Layer 2 of a small transformer language model trained on English Wikipedia (10 layers, counted from 0, width 128).
Take only the direct path to the model's output, skipping the later layers: a vector added to the residual stream pushes a token's score in proportion to its dot product with that token's output vector.

Output vectors of the tokens that the questions are about. A number n stands for (n - 500) times 0.0035.
" und": 548 590 325 568 496 526 425 496 687 761 588 499 499 482 530 533 583 558 384 565 518 267 448 571 465 475 363 331 358 437 464 275 489 601 564 320 404 581 342 674 369 617 508 570 452 598 634 320 606 623 492 427 536 619 580 648 479 530 462 319 412 485 463 715 504 517 597 417 415 442 433 447 558 441 291 658 564 416 516 603 561 504 556 455 668 614 421 429 479 821 609 552 447 661 411 523 476 541 443 393 548 653 478 469 347 345 330 479 408 391 416 573 665 467 323 585 581 381 457 566 285 458 378 449 794 679 580 476
"ork": 414 554 472 614 295 595 602 558 378 634 468 531 335 461 458 648 530 475 359 588 729 273 381 596 396 367 297 164 559 428 391 422 752 524 674 441 471 541 366 762 378 548 471 550 568 461 589 386 565 287 571 597 764 531 491 765 701 498 460 561 528 577 491 388 464 636 566 334 518 328 379 325 444 468 425 423 370 482 436 465 551 600 619 658 542 573 649 581 478 474 440 399 535 486 639 559 555 571 497 491 601 716 457 504 574 441 385 580 657 395 412 342 755 546 401 432 529 513 468 512 471 215 468 457 439 642 509 386
":": 573 598 484 456 478 444 525 644 435 533 533 305 480 486 581 489 424 392 505 313 473 600 513 327 466 449 543 458 545 507 572 489 526 327 302 569 528 541 398 490 656 565 484 459 670 533 481 491 280 422 462 499 400 362 459 361 452 547 501 309 518 416 427 470 491 439 431 502 544 465 660 652 591 479 399 681 350 625 568 541 504 343 437 604 510 513 465 638 600 660 438 602 581 690 412 640 496 500 655 399 379 613 418 488 639 478 399 705 566 419 639 486 410 670 416 494 539 474 469 618 508 480 474 606 566 477 410 529
"resident": 581 389 429 416 370 894 241 577 485 601 452 608 425 495 424 440 596 397 524 673 652 193 581 525 397 472 328 145 557 602 464 414 432 545 481 589 447 580 297 604 468 373 548 575 362 452 592 417 328 674 636 587 783 606 567 701 520 437 477 466 539 765 448 523 358 650 337 518 729 526 469 539 191 251 193 451 437 300 519 597 680 581 459 561 421 393 661 554 384 523 589 381 248 670 471 531 596 632 553 558 457 594 516 484 414 571 580 555 732 346 405 571 792 578 292 651 390 404 297 739 268 498 495 491 584 553 474 593
"ilit": 699 459 421 517 357 727 449 344 639 601 614 713 489 523 446 574 506 289 174 568 490 186 459 595 492 328 359 131 385 492 427 543 573 754 527 561 487 447 269 484 410 461 378 595 590 543 460 464 282 808 607 643 789 557 325 668 502 417 454 431 677 620 538 476 435 560 578 562 618 643 471 372 488 657 307 601 488 287 322 577 587 446 610 515 549 437 558 419 229 578 842 446 556 487 428 589 523 519 543 450 680 773 702 414 138 664 398 354 754 555 440 554 443 440 424 451 530 476 305 524 379 406 399 320 683 791 541 392
"ph": 485 371 615 664 290 528 460 507 408 503 418 342 463 406 487 622 468 266 229 407 651 330 617 535 302 343 348 182 368 650 388 606 398 661 746 441 563 607 473 498 289 604 667 420 554 670 513 506 583 672 561 476 769 615 658 371 622 362 477 407 417 467 553 531 583 581 529 600 555 322 419 465 298 795 506 477 605 548 530 748 339 563 525 388 678 518 592 477 401 972 467 463 443 616 329 534 438 446 490 402 370 506 566 508 570 730 719 473 548 513 493 427 485 240 586 497 647 374 500 507 294 430 333 620 538 323 574 578
":\n": 649 463 485 471 378 587 527 663 289 785 728 413 451 665 505 573 402 314 412 526 524 283 445 467 324 478 473 379 538 357 561 469 462 417 524 491 338 584 434 571 499 436 498 573 522 754 605 581 266 559 493 661 539 516 481 473 465 546 465 348 490 625 475 563 466 534 413 550 375 383 522 453 459 525 212 671 183 503 534 500 268 298 376 593 615 372 621 357 459 922 522 539 263 717 424 681 575 580 570 363 535 694 500 629 535 535 524 511 700 378 592 402 536 610 429 589 522 494 527 581 471 472 299 603 663 592 437 404
"*": 654 518 546 409 411 755 640 600 469 773 686 604 505 353 592 507 452 536 419 422 514 430 533 510 375 385 478 206 534 529 524 445 441 382 557 482 615 598 382 524 518 564 516 724 440 526 581 401 307 464 456 552 511 528 312 558 585 602 458 494 548 528 493 444 419 392 514 343 417 390 448 555 356 688 196 405 524 664 582 525 452 529 520 508 398 472 637 611 564 732 743 369 197 529 578 570 538 562 487 624 494 663 622 560 407 531 488 457 521 548 497 560 611 451 373 508 552 407 414 397 432 453 314 412 540 445 584 316
" name": 706 422 397 552 374 615 429 600 429 573 573 418 524 614 443 435 672 458 386 512 676 523 626 411 317 327 251 436 616 611 399 450 645 379 432 386 450 586 401 506 320 514 476 427 457 524 482 543 280 613 660 563 577 307 462 740 574 567 452 433 564 408 562 206 394 610 241 443 679 608 508 526 544 375 336 693 322 576 604 507 522 495 614 498 732 376 654 418 542 704 602 489 446 676 644 802 566 672 598 444 475 623 444 500 585 558 388 301 694 290 234 506 624 380 556 531 659 454 433 587 360 434 371 535 522 514 256 457

Output weights of attention head 1. The head adds the sum of these rows, row i times number i of z. A number n stands for (n - 500) times 0.0012.
o0: 371 453 223 319 506 462 482 485 439 502 605 518 305 390 525 672 608 394 666 476 425 508 476 724 378 424 429 601 618 630 522 476 480 796 499 663 390 619 558 624 607 471 454 456 442 674 524 530 661 304 430 481 443 593 567 525 434 544 731 531 375 481 636 507 476 648 531 364 399 624 532 449 675 640 638 488 464 542 553 540 400 530 676 535 371 585 316 619 280 395 574 495 470 519 416 314 517 352 468 721 526 512 481 495 542 540 442 342 583 629 550 418 407 345 454 392 520 499 446 502 529 456 309 565 462 399 411 501
o1: 507 495 542 567 509 570 469 545 454 659 516 605 505 524 509 333 596 397 683 284 457 642 453 582 435 521 571 538 557 626 377 582 499 410 486 289 408 527 589 646 284 442 647 378 430 384 611 398 275 556 336 501 521 656 411 386 311 538 732 448 393 722 558 691 310 554 609 558 572 587 663 578 470 732 529 567 497 489 393 601 586 190 552 397 582 617 649 485 259 549 549 263 454 802 554 435 336 656 500 533 415 502 410 461 319 472 329 483 387 585 491 602 503 604 407 600 604 384 464 426 579 482 418 509 492 352 508 508
o2: 460 573 607 358 393 478 505 399 355 387 491 478 698 640 648 383 508 628 477 481 500 560 351 483 615 530 607 354 599 689 505 669 448 406 560 590 363 156 585 442 761 466 490 541 325 412 621 547 456 664 550 551 576 360 377 632 342 389 501 471 312 642 423 475 454 473 547 320 553 524 613 568 504 502 372 631 534 626 809 380 670 494 404 581 503 394 418 535 422 385 475 463 608 729 409 508 552 565 379 602 591 411 576 350 331 512 282 437 520 561 524 629 640 604 666 565 349 569 345 362 712 447 473 342 549 436 375 479
o3: 660 516 373 524 567 694 499 259 434 457 395 529 443 480 482 460 603 552 558 499 540 347 497 498 289 376 512 420 567 459 606 354 362 515 591 560 383 672 510 483 325 403 571 603 465 391 689 269 467 433 501 506 488 584 543 693 403 543 438 441 555 432 377 271 488 494 400 277 556 856 471 356 623 466 338 661 723 574 706 441 306 648 468 513 452 449 563 545 411 726 461 402 448 588 528 640 427 636 634 548 501 496 708 512 516 741 409 416 441 322 242 580 494 353 614 483 577 549 559 492 522 642 352 555 471 582 430 701
o4: 407 509 375 541 405 374 428 331 580 406 537 517 277 369 528 616 468 623 494 509 499 493 507 433 491 492 413 516 621 551 676 274 461 417 468 657 398 539 395 462 622 552 502 496 429 791 296 540 599 471 519 384 753 408 529 284 569 360 339 696 631 547 430 441 746 571 400 968 632 532 494 544 416 318 721 494 275 487 628 560 534 314 724 508 504 562 494 505 482 499 455 455 455 463 600 556 746 612 437 598 751 513 390 470 538 387 548 306 488 449 643 450 198 514 581 473 502 478 501 443 592 565 406 398 469 386 588 498
o5: 508 608 605 694 454 476 547 512 525 424 415 564 335 440 474 627 490 423 398 606 672 492 442 758 725 539 378 535 290 507 216 443 465 575 605 542 391 591 433 535 414 504 583 538 457 394 473 454 540 477 214 560 483 429 410 687 451 330 437 582 530 309 547 332 666 475 385 537 422 627 686 536 519 464 592 381 430 489 574 502 553 629 672 589 329 563 597 500 702 531 390 532 510 441 695 561 579 618 630 484 516 236 675 332 441 532 384 426 350 357 393 473 488 308 595 502 595 606 530 421 510 417 495 488 611 599 463 415
o6: 555 752 400 480 512 499 372 292 490 380 433 628 559 497 526 316 402 639 574 678 709 498 406 474 566 462 651 488 310 496 546 521 410 724 485 352 295 583 363 421 423 335 388 366 530 432 469 589 786 420 557 505 565 591 442 614 313 644 586 748 453 353 509 483 570 603 517 660 381 626 476 424 559 354 374 509 567 507 463 370 554 515 661 517 350 686 478 338 568 400 602 341 452 436 533 633 689 395 466 310 547 527 427 587 585 352 390 418 224 626 447 405 616 439 388 376 497 539 492 476 518 710 500 431 548 759 566 872
o7: 638 471 557 498 554 446 484 553 563 529 537 436 538 451 276 471 432 536 582 452 539 440 547 550 485 549 407 508 469 259 514 445 615 556 521 562 326 578 613 371 626 468 628 599 566 484 591 662 535 472 541 512 411 440 224 432 628 559 538 474 526 703 386 490 482 573 499 561 362 508 746 486 349 458 476 454 427 445 397 403 423 450 553 447 642 569 506 544 405 550 529 302 442 555 558 465 457 437 466 544 746 442 432 544 503 468 677 483 648 474 394 458 399 515 620 646 437 537 602 325 670 463 509 473 516 399 413 396
o8: 392 431 609 481 393 592 625 484 284 426 578 430 555 500 543 500 614 487 415 467 503 705 392 604 673 625 526 472 496 400 431 412 572 432 651 589 561 535 349 357 485 534 538 375 555 456 504 578 195 312 472 469 550 435 505 399 507 595 467 572 424 613 248 552 414 469 483 420 589 398 648 716 496 346 305 532 457 477 450 498 463 589 470 636 357 413 510 603 784 387 598 496 326 518 600 381 553 500 552 588 498 500 547 493 600 399 440 535 575 461 538 522 398 465 424 646 517 639 677 541 409 454 496 708 257 436 686 695
o9: 298 643 371 416 633 531 639 359 348 663 588 570 486 434 601 416 769 774 486 495 575 339 535 519 430 430 464 677 324 416 675 465 526 403 651 541 414 445 379 468 583 472 359 305 526 458 582 531 511 570 557 470 547 722 403 385 425 303 495 622 575 718 711 507 394 324 513 657 562 489 305 408 508 454 582 308 473 395 430 569 519 402 628 450 580 429 572 715 434 267 198 459 681 524 512 753 377 426 583 350 532 684 445 479 457 655 611 557 475 650 501 222 529 403 492 454 495 593 429 535 357 465 523 640 524 592 477 491
o10: 505 395 603 668 524 545 496 515 471 310 602 605 412 491 515 404 547 257 714 360 618 545 470 449 536 479 555 529 552 585 421 655 454 584 386 655 438 725 582 337 262 593 482 520 415 624 479 427 616 404 458 534 631 528 688 650 508 412 399 453 616 413 451 512 487 313 612 427 444 297 404 505 495 543 503 469 579 448 608 354 667 538 536 517 491 589 534 397 457 606 278 481 350 426 566 644 535 569 541 487 309 586 556 410 620 360 412 457 360 367 463 483 514 431 816 687 414 577 554 494 500 418 485 344 655 466 559 479
o11: 556 509 460 550 570 424 594 470 351 447 594 446 710 501 687 625 554 734 338 671 543 329 521 500 680 542 506 496 583 613 545 355 312 503 449 479 464 572 446 390 447 349 650 554 424 415 567 460 452 458 556 604 476 520 365 523 505 406 499 596 334 392 495 598 447 487 698 628 468 456 333 666 444 558 446 527 707 566 509 485 631 513 512 485 449 606 333 474 439 503 388 579 452 664 554 432 509 577 472 677 488 465 403 536 367 535 416 407 500 505 479 432 386 487 438 378 414 502 579 458 368 598 423 217 545 573 587 543
o12: 434 483 811 660 618 339 685 485 618 399 450 466 451 303 536 456 305 557 576 354 504 406 368 411 449 543 413 608 645 414 452 605 380 513 567 476 368 403 642 777 708 393 367 616 339 545 544 516 560 502 441 562 470 628 535 574 366 301 587 601 575 328 535 586 560 395 563 345 649 609 289 441 344 416 530 483 517 524 501 565 542 473 514 553 395 580 419 294 561 376 481 358 712 587 607 479 570 631 399 511 680 469 439 688 432 485 415 347 547 284 414 249 591 510 571 853 605 520 666 515 493 491 509 652 266 490 370 487
o13: 630 491 583 391 506 516 515 350 546 533 521 658 345 647 709 439 577 452 516 665 421 379 314 485 644 486 612 575 458 502 343 543 635 562 291 540 372 389 520 652 543 444 427 393 468 550 595 362 367 606 538 519 499 427 156 366 593 618 473 372 543 583 575 554 509 503 438 308 503 482 410 621 623 404 505 562 571 360 563 366 507 557 693 549 544 632 507 658 544 445 485 502 524 564 554 461 504 492 336 510 178 449 534 494 488 398 273 466 370 485 625 529 657 570 856 350 616 381 564 519 443 576 453 372 488 541 553 712
o14: 412 452 465 444 369 516 443 364 579 411 492 661 513 537 510 544 354 383 530 619 430 480 534 651 484 432 459 700 469 353 311 460 589 571 533 480 543 521 613 704 347 544 566 400 480 564 498 608 561 703 446 644 506 546 520 448 384 635 452 413 460 637 555 441 505 703 498 475 430 599 416 390 454 468 604 532 480 540 330 464 599 493 524 554 386 634 607 484 444 351 485 488 610 465 516 608 566 476 532 602 600 385 329 474 487 395 584 388 608 627 403 526 507 430 437 394 306 377 519 627 448 561 374 500 420 697 550 525
o15: 447 390 526 484 619 485 625 395 536 534 465 453 283 374 462 328 440 525 278 465 575 602 291 344 510 411 409 478 637 659 436 331 556 610 668 567 551 453 580 313 439 421 460 704 504 478 486 356 605 547 440 609 435 612 435 402 593 427 688 411 427 423 558 479 358 321 511 473 428 569 515 390 603 534 332 388 588 475 672 606 504 598 729 443 607 605 405 293 468 495 591 619 665 569 432 475 498 343 483 563 459 508 337 548 648 539 473 481 409 479 565 546 431 709 677 490 480 437 608 862 607 558 547 320 516 565 595 430
o16: 431 254 529 519 566 528 577 518 390 633 555 378 609 513 544 694 584 401 501 482 428 461 563 469 547 464 525 541 408 583 420 550 652 538 590 538 562 479 583 628 493 541 400 424 408 374 451 488 547 443 415 506 633 466 371 371 412 625 333 613 491 342 485 424 702 283 398 501 460 777 421 531 614 452 491 524 586 442 323 554 622 571 505 525 572 647 518 652 607 480 474 631 684 526 514 475 483 404 465 599 542 382 569 472 480 476 469 533 471 442 498 520 296 534 424 419 469 389 380 663 473 445 408 419 290 526 558 572
o17: 435 450 514 446 182 491 659 474 571 484 506 296 426 464 527 323 395 366 519 471 379 506 564 506 398 600 577 508 556 713 445 333 444 484 530 571 450 484 471 409 452 557 755 488 504 469 507 500 627 284 446 496 668 423 573 301 535 623 331 683 574 322 523 581 520 474 439 571 612 377 529 686 663 345 513 600 535 357 550 619 531 479 613 650 491 593 624 442 414 547 332 341 498 472 381 676 528 408 445 675 485 495 428 532 469 402 497 499 597 409 409 313 506 571 384 433 648 766 398 591 738 601 384 525 353 712 568 607
o18: 515 568 616 698 515 698 422 302 554 392 474 511 408 552 567 473 421 320 468 482 444 311 395 665 412 503 489 440 494 391 465 503 448 378 551 778 731 430 511 429 395 633 522 543 416 456 338 558 614 619 494 461 431 473 607 535 317 416 480 459 484 341 664 414 566 414 610 360 540 569 367 662 713 705 496 527 341 476 384 567 539 665 426 580 420 500 486 635 329 442 576 455 509 474 406 500 623 519 417 402 518 499 491 639 591 501 678 513 542 568 528 373 521 576 630 484 521 576 410 328 484 411 369 496 403 566 772 433
o19: 590 343 564 689 460 490 682 750 403 552 565 289 319 281 418 446 572 628 516 600 537 648 480 506 542 534 118 382 473 569 364 497 586 533 334 462 631 510 437 745 657 640 398 551 477 415 486 556 511 508 531 486 494 317 309 361 417 647 440 476 459 560 575 393 663 726 401 463 566 488 635 407 586 544 405 576 610 408 606 369 350 605 611 438 714 485 421 569 572 585 388 497 332 525 403 577 565 468 559 557 590 556 400 524 554 477 547 391 385 595 583 244 425 504 529 505 622 467 579 445 488 358 537 423 441 445 318 588
o20: 358 548 392 643 345 590 443 632 470 384 473 583 700 405 425 379 504 467 415 503 465 425 413 479 470 445 459 473 686 495 526 458 589 489 458 442 384 572 551 648 555 410 505 497 451 345 653 568 369 729 440 402 610 292 526 572 538 467 423 447 592 552 369 635 598 386 632 639 575 370 635 429 434 641 375 591 455 462 556 416 727 631 468 568 544 563 658 611 563 571 295 477 364 454 388 496 518 572 570 578 517 562 521 272 322 436 281 570 414 573 587 393 584 534 554 496 368 701 693 387 467 491 608 452 510 381 408 564
o21: 386 561 333 707 502 303 662 447 618 482 261 282 463 691 415 590 600 468 584 341 330 595 639 391 563 383 515 589 602 512 499 506 539 572 500 547 546 603 651 488 515 583 474 351 609 368 462 616 317 482 639 372 508 487 594 454 434 610 544 494 454 622 564 476 538 279 424 387 378 316 615 412 329 625 473 590 407 515 474 545 451 564 736 588 510 670 417 311 602 518 282 552 512 408 471 617 470 447 634 598 420 420 685 573 535 648 518 486 411 523 317 388 483 586 449 444 550 421 372 304 597 531 513 604 495 573 637 491
o22: 602 421 666 757 654 550 509 310 659 448 486 231 500 479 540 391 518 620 352 564 563 441 560 369 473 511 568 717 402 523 488 458 380 586 311 510 561 340 514 583 416 516 639 467 440 540 399 582 427 311 566 615 363 335 324 667 604 630 440 303 431 554 653 465 541 434 443 544 347 411 811 382 491 803 403 549 640 572 522 396 452 454 405 437 445 613 605 609 444 446 450 514 445 434 503 579 428 380 425 518 553 508 634 605 430 520 477 508 399 589 541 654 464 463 488 416 561 471 426 504 723 650 446 494 635 316 529 367
o23: 448 573 395 659 526 592 586 493 463 449 330 437 549 391 477 538 558 567 700 435 531 508 576 523 309 468 619 315 663 455 564 417 618 473 413 464 643 459 578 422 492 480 429 413 499 412 449 556 633 535 580 428 504 412 515 627 538 588 544 521 516 457 326 588 456 584 405 603 331 563 650 462 357 353 563 499 529 612 361 594 689 695 722 577 547 334 406 511 564 506 546 640 519 297 356 444 654 429 322 795 498 513 477 441 528 413 514 334 336 571 479 525 473 330 368 560 367 353 361 596 474 465 682 635 432 616 434 575
o24: 446 462 382 579 560 523 596 430 602 510 605 714 498 352 410 636 436 639 429 500 490 548 443 577 465 585 528 515 492 278 458 538 439 519 355 434 460 353 640 461 419 514 459 524 280 434 532 604 559 491 467 661 409 593 459 457 729 466 521 404 832 279 483 478 615 440 513 690 392 522 587 526 584 520 521 547 539 610 490 489 357 431 374 558 477 550 513 489 500 510 277 617 309 445 650 575 480 312 591 590 442 506 457 368 375 581 429 307 504 498 558 719 407 580 423 305 520 485 717 540 478 503 514 627 587 508 433 491
o25: 559 553 506 567 249 484 481 598 533 696 655 292 466 557 468 510 517 564 520 378 597 446 523 493 439 406 356 378 497 500 545 526 470 577 708 473 452 652 240 546 478 591 360 468 302 480 410 352 723 535 602 613 321 294 581 473 455 457 603 642 473 485 418 391 429 481 694 492 645 404 539 585 436 709 453 836 467 648 515 487 349 564 617 335 706 610 470 425 484 359 511 723 355 531 443 505 499 479 462 440 267 473 389 514 478 553 406 464 505 617 439 568 317 471 695 468 758 696 561 305 358 434 505 460 653 434 564 533
o26: 624 520 503 422 531 409 621 336 651 433 639 261 556 361 411 314 433 568 320 279 306 395 426 340 420 577 521 401 456 338 338 531 558 669 579 329 637 449 657 642 473 618 402 593 614 506 563 522 553 554 466 346 413 511 513 450 625 416 323 435 595 415 540 594 604 549 402 424 501 463 549 597 430 813 476 611 513 515 606 615 555 289 408 399 330 471 391 632 628 545 343 482 442 706 567 432 562 493 525 383 527 504 753 415 432 536 458 478 651 454 604 468 563 595 558 556 638 546 401 582 477 445 578 502 527 734 517 409
o27: 545 482 597 572 568 563 659 601 468 526 476 497 718 408 420 441 278 557 350 402 547 434 272 394 415 591 599 571 390 498 391 403 387 379 598 450 427 475 574 336 377 535 429 503 579 557 452 500 363 428 567 581 431 582 512 578 518 574 586 568 483 325 628 564 408 531 742 498 569 406 496 535 458 408 385 631 402 517 484 696 471 524 588 608 490 529 727 391 459 598 462 485 356 459 442 512 528 484 521 618 461 541 385 502 474 655 561 348 495 455 700 460 333 326 646 433 518 589 590 527 486 562 556 499 432 475 525 544
o28: 493 451 456 421 535 655 432 505 568 537 514 672 582 522 500 512 454 538 566 549 505 421 760 417 472 495 592 306 547 627 392 411 373 331 445 504 603 311 483 543 524 527 379 481 575 423 685 714 641 510 592 543 363 410 502 423 301 431 301 567 604 591 674 403 729 484 383 591 473 376 521 423 653 343 431 497 450 474 608 419 444 411 522 639 548 329 730 542 532 398 500 581 294 804 267 453 573 351 470 523 560 611 544 503 474 596 484 548 517 547 476 632 221 448 429 416 498 356 611 586 403 454 453 623 608 623 423 493
o29: 442 582 419 519 499 482 501 535 519 151 640 509 619 177 452 450 382 467 671 452 579 475 407 602 391 451 577 454 494 480 457 411 415 479 518 571 463 556 588 597 453 309 518 613 634 504 465 296 527 541 626 597 655 374 418 654 603 586 344 458 579 343 480 404 470 387 474 549 349 563 488 407 583 436 405 572 382 491 457 537 591 576 603 424 759 557 355 646 522 643 558 546 618 433 371 741 492 433 542 629 614 506 641 512 693 557 522 505 537 314 601 551 502 454 460 490 404 491 555 383 473 561 503 611 458 274 471 366
o30: 589 507 487 484 537 542 794 404 434 762 388 499 452 429 591 526 452 356 564 490 324 556 605 558 447 616 505 615 387 461 466 390 449 402 459 471 589 492 459 498 326 507 436 614 527 523 457 430 431 443 422 694 573 428 526 584 451 326 395 476 508 455 379 455 467 507 522 563 521 638 375 405 679 482 443 502 498 489 381 528 473 614 369 638 528 421 589 593 476 411 489 491 572 457 498 439 347 488 492 366 537 661 475 501 526 582 844 644 696 752 402 594 367 541 533 456 370 484 539 490 360 464 283 636 717 476 528 423
o31: 632 558 477 598 692 344 537 638 493 253 534 551 569 497 424 451 614 687 521 462 359 665 558 370 470 402 660 450 344 525 565 636 570 379 446 510 531 528 550 401 454 643 464 325 493 613 379 495 561 410 629 425 353 160 680 368 568 447 356 402 564 504 364 512 448 280 462 462 606 616 586 449 597 552 548 506 632 487 472 418 454 490 511 630 498 411 649 513 499 363 575 563 484 557 522 457 564 423 336 648 574 410 493 497 424 522 502 641 336 351 669 447 404 372 764 626 579 471 555 443 701 472 353 613 436 358 448 652

Each question shows a token from some text and the vector z that the head gathered there. A number n stands for (n - 500) times 0.0053.

" early": 554 482 584 641 510 498 565 574 354 562 502 460 539 483 404 586 467 454 588 581 401 389 547 419 427 623 362 548 433 591 505 648
Pushed up most: " name"

"4": 466 513 448 373 573 331 436 563 557 508 443 416 482 375 396 430 396 564 459 534 509 462 420 468 514 593 554 599 508 475 490 533
Which three tokens does it push up most, strongest first? ":\n", ":", "ph"

".": 464 552 550 440 511 524 488 469 486 562 503 435 598 573 537 538 533 506 505 473 526 587 556 474 477 523 576 526 481 439 454 523
Pushed up most: ":"

"ic": 493 521 649 651 434 588 501 566 465 599 477 646 618 431 465 448 415 555 678 296 509 542 581 376 416 482 550 540 409 563 550 532
Pushed up most: "ilit"

"ell": 566 583 478 599 550 585 435 409 419 623 513 557 504 439 537 552 505 512 638 396 474 521 683 437 524 696 492 464 472 363 574 600
Which two tokens does it push up most, strongest first? "ph", "ilit"

"0": 551 454 477 714 763 347 650 501 475 554 363 745 299 221 477 561 471 682 423 100 256 404 448 681 582 272 473 706 839 491 472 429
Which three tokens does it push up most, strongest first? "resident", "ilit", ":\n"

" (": 429 440 472 671 560 708 631 444 492 616 651 406 731 486 470 481 496 437 520 404 474 496 593 433 554 515 462 568 468 505 380 610
Which two tokens does it push up most, strongest first? " name", "ork"

",": 399 454 451 670 624 825 634 426 552 619 680 461 784 552 530 418 525 426 533 362 584 513 586 480 592 454 515 589 430 500 361 519
Which two tokens does it push up most, strongest first? "ork", " name"

"enn": 570 589 534 640 459 322 416 507 513 537 482 521 567 564 446 493 382 579 628 446 428 535 557 429 470 463 636 535 524 425 532 411
Which two tokens does it push up most, strongest first? ":\n", "*"

" ": 488 453 457 392 562 401 505 500 566 560 431 413 522 474 483 473 478 598 488 520 469 493 467 518 473 529 524 549 488 476 473 543
Which two tokens does it push up most, strongest first? ":", ":\n"

" a": 527 525 534 539 466 533 617 447 366 556 535 555 468 475 485 554 439 481 485 424 490 485 582 526 503 567 430 579 412 515 510 500
Which three tokens does it push up most, strongest first? " und", "ilit", "ph"

" |": 343 392 595 604 515 523 648 434 435 553 447 560 444 402 453 480 511 628 429 521 492 552 623 509 515 553 514 539 555 611 519 443
Pushed up most: " name"

"in": 357 517 463 574 389 496 477 449 576 407 493 491 559 550 486 469 484 491 538 437 543 450 636 437 610 424 562 537 432 494 522 613
Which three tokens does it push up most, strongest first? "*", ":", ":\n"

"195": 470 494 441 395 572 355 472 560 521 526 442 427 495 413 413 451 403 584 452 526 485 467 466 466 535 568 568 581 494 496 444 546
Pushed up most: ":\n"

"qu": 381 525 558 518 569 482 610 456 427 560 392 530 555 511 603 514 541 562 489 555 457 488 536 509 573 626 508 565 542 443 538 586
Pushed down most: "resident"

"ation": 496 537 628 613 395 540 485 557 494 548 489 586 593 471 483 517 421 533 600 365 521 565 610 425 466 504 492 521 393 549 546 547
Which two tokens does it push up most, strongest first? "*", "ilit"

"202": 469 504 450 372 573 348 454 557 549 520 446 403 490 411 412 443 407 564 458 526 496 470 429 473 508 579 548 591 508 467 479 543
Pushed up most: ":\n"

"1": 447 502 467 429 530 425 428 549 597 455 485 250 497 470 376 360 469 497 401 611 591 470 288 537 494 637 447 510 533 454 482 622
Pushed down most: "ilit"

" appro": 457 642 547 558 371 485 449 514 384 569 465 528 492 510 453 520 420 463 517 436 486 548 628 429 513 468 433 508 462 452 519 591
Pushed up most: "*"

"O": 511 406 541 503 394 468 560 481 567 443 545 584 544 526 472 552 519 355 460 466 480 496 389 600 593 603 516 573 556 516 441 506
Pushed up most: " und"

"3": 573 463 583 970 836 389 629 721 319 785 504 709 938 96 361 334 456 839 718 574 427 577 653 513 390 646 498 611 453 631 318 453
Pushed up most: "ph"

"66": 465 386 532 593 639 520 553 470 509 612 431 454 538 506 502 604 560 620 523 347 406 502 490 512 520 426 521 675 607 463 439 512
Pushed down most: "*"

" was": 389 572 671 493 356 474 521 460 414 513 463 491 522 504 481 589 451 477 484 453 482 565 565 405 514 482 469 543 559 424 471 525
Pushed down most: "ork"

"26": 471 487 456 377 564 417 489 543 550 525 402 401 493 487 500 434 534 508 512 527 417 486 513 501 476 507 527 546 475 426 544 578
Pushed up most: ":"

"2": 547 594 589 455 530 611 641 559 269 570 626 536 513 524 503 385 339 296 562 499 503 491 712 467 509 539 350 498 411 489 494 460
Pushed up most: "ilit"

"201": 393 561 489 456 496 425 376 490 615 414 464 192 531 453 363 353 480 494 465 610 638 496 265 580 512 626 500 525 532 404 511 643
Pushed down most: "ilit"

" Sw": 463 446 521 455 584 545 560 442 459 579 463 535 477 474 507 536 487 454 445 420 432 425 540 447 545 553 472 416 559 476 543 461
Pushed up most: "ilit"

"47": 491 465 594 508 672 436 488 475 435 574 360 516 503 484 532 655 524 629 533 283 381 532 499 535 510 396 563 670 639 364 445 502
Pushed up most: "ilit"

" the": 515 542 584 503 368 598 497 525 382 510 551 495 582 511 471 509 362 327 504 557 546 583 666 447 547 609 451 456 405 503 505 559
Pushed down most: "resident"

"12": 502 394 373 430 503 576 581 466 632 564 427 425 526 604 666 539 654 577 536 561 383 555 596 527 499 451 483 484 467 476 546 576
Pushed up most: "ork"

" system": 512 636 535 508 416 461 509 534 458 570 493 473 487 534 492 563 431 498 454 474 467 490 576 447 517 512 417 548 453 515 538 587
Pushed down most: "ork"

" Comm": 451 519 537 534 502 442 551 507 488 523 539 518 421 458 538 412 425 479 489 341 629 502 513 442 582 442 453 450 399 564 513 451
Pushed up most: "resident"

"7": 523 364 331 431 563 570 641 435 634 644 443 452 514 581 673 530 624 616 517 536 426 544 554 554 502 472 446 477 484 496 527 537
Pushed up most: "ork"

" K": 408 427 589 465 507 478 455 493 540 413 550 540 606 544 451 555 562 453 467 385 485 518 493 553 603 543 443 537 496 468 481 531
Pushed up most: ":"

" col": 509 597 474 577 467 450 462 553 467 553 454 423 426 429 490 506 491 526 513 476 482 481 562 387 436 560 409 511 544 457 556 527
Which two tokens does it push up most, strongest first? ":\n", "ph"

" n": 452 516 600 577 538 427 473 558 457 485 435 470 512 491 503 508 520 473 523 511 504 494 524 454 498 578 400 534 470 560 511 530
Which two tokens does it push up most, strongest first? " name", ":\n"

"ons": 467 590 472 555 394 457 506 476 576 429 485 498 537 526 509 491 484 523 523 452 492 502 652 497 514 423 510 491 416 497 551 567
Pushed up most: "*"

" of": 680 446 498 663 470 499 603 517 306 543 527 483 477 521 401 660 471 438 630 570 397 454 586 472 471 682 310 587 419 585 517 647
Which three tokens does it push up most, strongest first? "ph", " name", " und"

" The": 527 475 550 618 603 491 538 615 382 631 479 447 640 386 470 372 427 454 551 502 561 559 604 498 510 559 398 497 520 541 427 534
Pushed up most: " name"

"199": 459 580 498 558 363 445 524 480 552 414 502 491 551 503 516 499 481 471 480 444 510 490 616 491 540 450 450 501 399 492 514 583
Pushed down most: "ork"